Layer 11 of a small transformer language model trained on English Wikipedia (14 layers, counted from 0, width 96).
A neuron's activation on a vector x is SiLU(gate . x) times (in . x), where the dot is the dot product.

Input weights of the MLP neurons that the questions are about. A number n stands for (n - 500) times 0.0012.
n53 gate: 390,419,235,576,776,419,529,392,756,524,646,471,628,229,693,534,466,673,394,687,269,653,301,612,749,574,625,372,388,682,678,754,557,452,668,392,491,491,802,405,323,208,403,415,573,442,740,334,452,25,505,779,817,605,529,414,519,565,651,610,456,384,495,472,557,320,678,363,510,606,451,543,480,619,361,767,882,524,322,426,819,391,435,562,444,500,537,295,664,632,505,650,529,226,721,415
n64 gate: 786,481,649,505,153,528,603,454,448,653,476,693,463,416,542,415,383,558,708,486,486,425,202,305,777,418,461,472,410,486,393,477,331,622,396,459,669,444,801,701,575,574,543,786,648,796,555,155,654,586,549,668,491,551,689,744,372,633,667,748,462,618,207,565,500,403,694,667,414,335,592,449,567,179,463,673,457,660,539,675,286,729,682,565,500,103,440,533,362,319,419,519,248,426,659,694
n90 gate: 496,358,440,342,451,474,302,602,318,671,368,668,624,372,245,703,405,322,184,607,369,337,462,496,771,894,388,598,413,605,335,666,629,547,811,492,391,304,518,365,397,483,409,559,299,211,559,680,586,657,451,267,352,663,279,517,504,538,725,564,644,374,500,453,590,368,552,725,395,461,579,406,452,491,572,714,328,539,575,629,624,286,554,491,450,479,529,531,627,443,788,448,443,419,610,243
n129 gate: 588,588,531,324,473,332,562,639,576,617,473,376,526,390,438,246,513,505,375,663,544,535,526,760,389,400,394,548,500,422,345,624,531,540,642,327,595,224,307,306,315,261,656,396,441,323,570,486,478,612,436,437,570,628,455,390,448,113,631,821,545,380,246,426,628,923,331,203,568,469,464,368,735,601,500,438,238,522,204,769,469,619,616,785,790,575,340,536,543,446,491,536,460,483,459,418
n260 gate: 545,697,261,696,537,522,392,694,500,687,573,253,433,322,491,351,460,222,662,276,813,697,309,450,339,712,360,327,673,714,458,552,599,603,356,294,504,544,422,392,321,257,410,447,354,446,646,569,393,405,676,724,367,393,595,231,557,592,624,304,814,311,340,442,321,394,495,669,614,298,541,762,601,633,535,531,207,590,329,384,571,398,405,464,307,661,487,486,311,536,591,636,319,358,537,482
n53 in: 930,687,448,483,312,370,339,748,732,712,699,452,612,263,386,220,522,792,461,278,551,713,315,623,765,455,292,517,302,568,356,596,574,622,522,411,293,504,407,527,318,444,518,509,522,714,487,398,626,636,554,420,616,578,430,444,665,758,466,574,363,426,595,496,396,573,596,526,651,330,397,366,433,164,292,535,353,557,415,379,396,414,664,638,568,690,628,527,500,571,509,636,729,285,433,551
n64 in: 482,438,530,605,563,548,460,825,278,317,330,390,605,199,659,925,394,555,686,263,535,337,435,500,518,509,459,661,674,457,464,424,645,734,566,521,393,496,603,486,447,630,491,716,325,526,461,743,768,455,418,244,708,605,509,412,736,551,392,386,563,522,731,648,443,370,549,491,558,478,414,456,388,631,691,456,567,478,554,818,426,740,232,622,539,474,496,294,418,925,299,615,424,639,586,539
n90 in: 437,559,524,538,590,514,549,424,539,536,571,525,365,281,496,782,454,449,423,392,631,517,531,521,521,723,329,306,386,589,363,591,517,318,693,541,425,677,689,482,420,510,525,596,236,346,342,625,483,266,533,264,341,608,496,497,490,333,607,542,795,447,555,659,633,483,549,382,493,402,518,396,679,611,597,410,450,388,468,655,510,510,503,444,575,650,367,778,630,518,596,553,429,445,604,555
n129 in: 380,463,599,541,641,438,508,410,584,407,407,692,368,525,496,513,571,229,546,454,296,525,586,576,529,534,405,413,449,528,668,616,313,408,433,261,492,265,766,278,620,590,701,810,407,679,561,585,483,664,311,593,426,670,542,342,346,520,258,496,500,274,422,258,289,393,730,751,483,308,410,545,729,434,528,483,661,841,432,427,401,380,613,335,553,496,528,614,313,449,551,555,353,418,820,406
n260 in: 561,557,396,426,626,552,443,766,364,593,295,688,669,249,443,474,714,523,460,692,650,522,565,602,644,549,300,435,434,474,735,508,374,430,465,658,305,496,478,683,348,315,504,350,536,627,401,513,517,438,396,500,552,478,562,435,334,424,857,270,597,272,833,746,648,306,746,703,433,513,321,496,286,910,209,418,554,561,527,459,465,175,496,457,521,444,270,442,414,567,553,289,438,418,370,534

Each question shows a token from some text and the vector x that enters the MLP there. A number n stands for (n - 500) times 0.0061.

" their": 425,587,674,458,642,487,461,433,349,555,586,567,520,529,557,264,575,721,382,562,517,489,561,401,421,637,588,517,526,375,707,572,334,337,584,538,468,357,597,569,431,546,433,625,500,477,367,567,250,437,413,362,551,671,496,630,474,377,423,397,431,505,437,495,537,416,544,485,602,452,305,528,433,402,159,318,503,478,617,453,615,474,566,374,444,479,529,394,572,577,617,458,673,462,658,643
Which neuron fires most, and how strongly? n64, at about 0.44

" and": 500,365,557,609,473,400,567,386,638,497,570,441,492,468,710,369,473,615,486,544,563,347,476,520,494,577,335,695,513,533,524,475,373,416,569,472,555,598,551,643,491,504,584,493,605,403,485,518,295,520,475,491,593,418,688,283,459,339,347,356,471,498,441,763,463,422,357,609,762,522,395,324,616,351,226,270,638,543,701,523,517,429,480,428,369,650,642,543,621,497,601,495,669,447,779,463
The neuron with the highest activation: n53

"in": 488,475,447,498,477,560,665,480,624,298,345,454,586,501,652,230,448,425,479,439,560,477,633,683,494,473,385,589,646,486,589,358,289,548,651,325,474,522,299,476,611,457,348,722,626,544,566,621,288,531,471,238,491,373,560,580,459,518,404,447,516,536,555,769,462,708,310,467,491,576,676,464,460,404,182,532,380,591,469,494,442,277,367,586,550,394,412,422,489,592,484,531,598,495,521,536
Which neuron fires most, and how strongly? n90, at about 0.37

" return": 504,382,653,458,653,373,647,348,488,516,500,512,528,336,516,339,387,623,540,727,385,290,503,248,201,719,520,524,497,413,653,434,415,513,424,420,339,804,679,535,464,466,510,513,542,418,404,376,200,596,364,217,334,467,429,546,520,400,320,594,541,484,533,612,534,562,340,351,526,526,428,428,393,565,425,282,411,742,467,450,332,456,467,500,398,488,542,624,604,616,641,608,659,569,638,591
The neuron with the highest activation: n53

"ess": 387,516,518,366,528,352,712,489,708,671,585,367,489,431,476,448,318,504,586,776,535,434,486,429,278,697,549,626,403,498,639,329,339,424,228,638,536,579,514,569,257,524,557,542,603,333,433,498,306,428,363,293,361,487,376,662,472,550,460,436,506,400,513,579,430,545,382,516,538,255,470,460,286,427,403,436,236,468,564,484,221,436,461,572,381,606,751,564,662,566,579,404,672,417,568,669
The two highest activations, in order: n64, n129

"ath": 387,465,692,535,404,595,442,506,643,479,286,460,551,519,678,280,377,520,268,464,445,525,533,537,458,702,583,684,732,556,675,406,344,432,427,540,512,467,480,584,738,614,271,456,591,408,486,693,281,656,592,412,508,563,585,482,469,380,534,341,587,550,611,605,415,636,384,461,542,520,505,271,491,581,271,618,553,524,378,480,534,330,549,585,319,540,497,297,677,484,600,686,559,579,654,460
Which neuron fires most, and how strongly? n64, at about 0.11

" def": 503,514,594,654,540,442,534,547,699,397,459,645,514,675,658,610,358,416,614,479,466,393,804,127,354,471,575,595,449,632,640,370,588,364,500,612,257,524,548,559,770,596,555,394,504,377,488,244,382,436,717,436,414,502,280,449,553,192,442,370,402,481,449,481,576,573,334,413,531,549,479,464,411,231,369,397,536,524,491,337,353,625,334,660,509,485,513,684,722,499,553,492,570,602,616,594
The neuron with the highest activation: n53

" per": 589,423,789,466,538,552,463,455,320,532,580,500,403,702,691,448,522,440,409,529,540,345,546,162,466,559,496,621,429,698,633,485,445,311,441,606,591,512,517,688,580,419,648,700,372,487,333,352,418,203,394,469,426,626,558,642,682,499,484,536,502,529,508,307,457,681,434,591,490,291,478,584,722,428,481,359,269,187,520,366,560,448,426,483,436,690,450,375,587,477,409,729,555,666,657,500
Which neuron fires most, and how strongly? n53, at about 0.37

"ust": 519,301,582,675,640,560,682,594,635,660,437,683,508,517,605,571,245,477,574,571,637,602,589,598,466,495,372,358,674,646,597,417,477,360,500,686,646,496,661,411,411,544,459,649,429,838,416,336,474,248,371,502,602,679,526,423,612,386,375,499,589,513,325,489,702,722,533,501,454,432,413,695,622,529,397,407,522,398,504,516,416,611,391,781,458,552,639,445,667,776,423,470,644,614,650,482
The three highest activations, in order: n64, n129, n260

" al": 472,430,620,657,504,426,182,137,626,568,756,475,549,703,475,502,433,489,513,492,412,599,585,363,458,511,255,659,500,614,747,618,369,535,481,477,400,658,681,510,539,748,454,550,423,426,353,375,474,703,456,143,470,431,660,601,532,497,520,551,421,463,626,635,373,564,498,476,448,623,304,545,412,341,562,393,433,408,603,371,385,626,404,582,303,619,485,530,500,537,469,597,527,564,710,396
The neuron with the highest activation: n260

" he": 512,509,574,593,534,384,572,347,449,335,635,549,477,621,565,286,404,733,724,487,516,363,598,354,312,633,377,491,469,308,722,480,476,482,886,480,453,583,549,484,521,773,453,738,597,278,403,451,367,434,272,401,382,627,624,502,527,506,339,448,610,545,664,420,452,479,456,528,552,524,377,474,509,264,325,511,545,518,600,333,484,397,411,484,448,489,479,623,719,655,629,514,479,484,592,665
The neuron with the highest activation: n260

"ies": 297,451,705,527,548,520,458,529,626,506,520,419,458,535,596,180,245,469,458,478,420,519,533,441,462,689,498,584,559,299,703,407,563,471,561,595,559,531,388,558,429,536,412,400,622,670,374,654,185,373,639,476,289,538,499,602,480,444,498,290,563,388,439,642,544,486,445,399,563,568,415,381,436,358,242,607,437,542,612,258,486,368,462,395,547,495,481,393,749,512,608,556,518,512,588,524
The three highest activations, in order: n64, n129, n90

"ot": 354,408,679,503,478,422,506,584,624,679,408,435,331,467,746,353,367,585,562,564,589,364,573,441,437,649,259,601,395,363,793,461,464,496,275,592,512,437,504,506,467,469,519,547,583,580,379,628,324,655,438,374,257,407,614,491,516,440,418,528,421,526,537,384,504,767,351,417,455,358,500,248,588,546,322,584,298,609,385,438,526,577,377,393,551,551,530,522,714,517,481,594,697,561,617,710
Which neuron fires most, and how strongly? n129, at about 0.78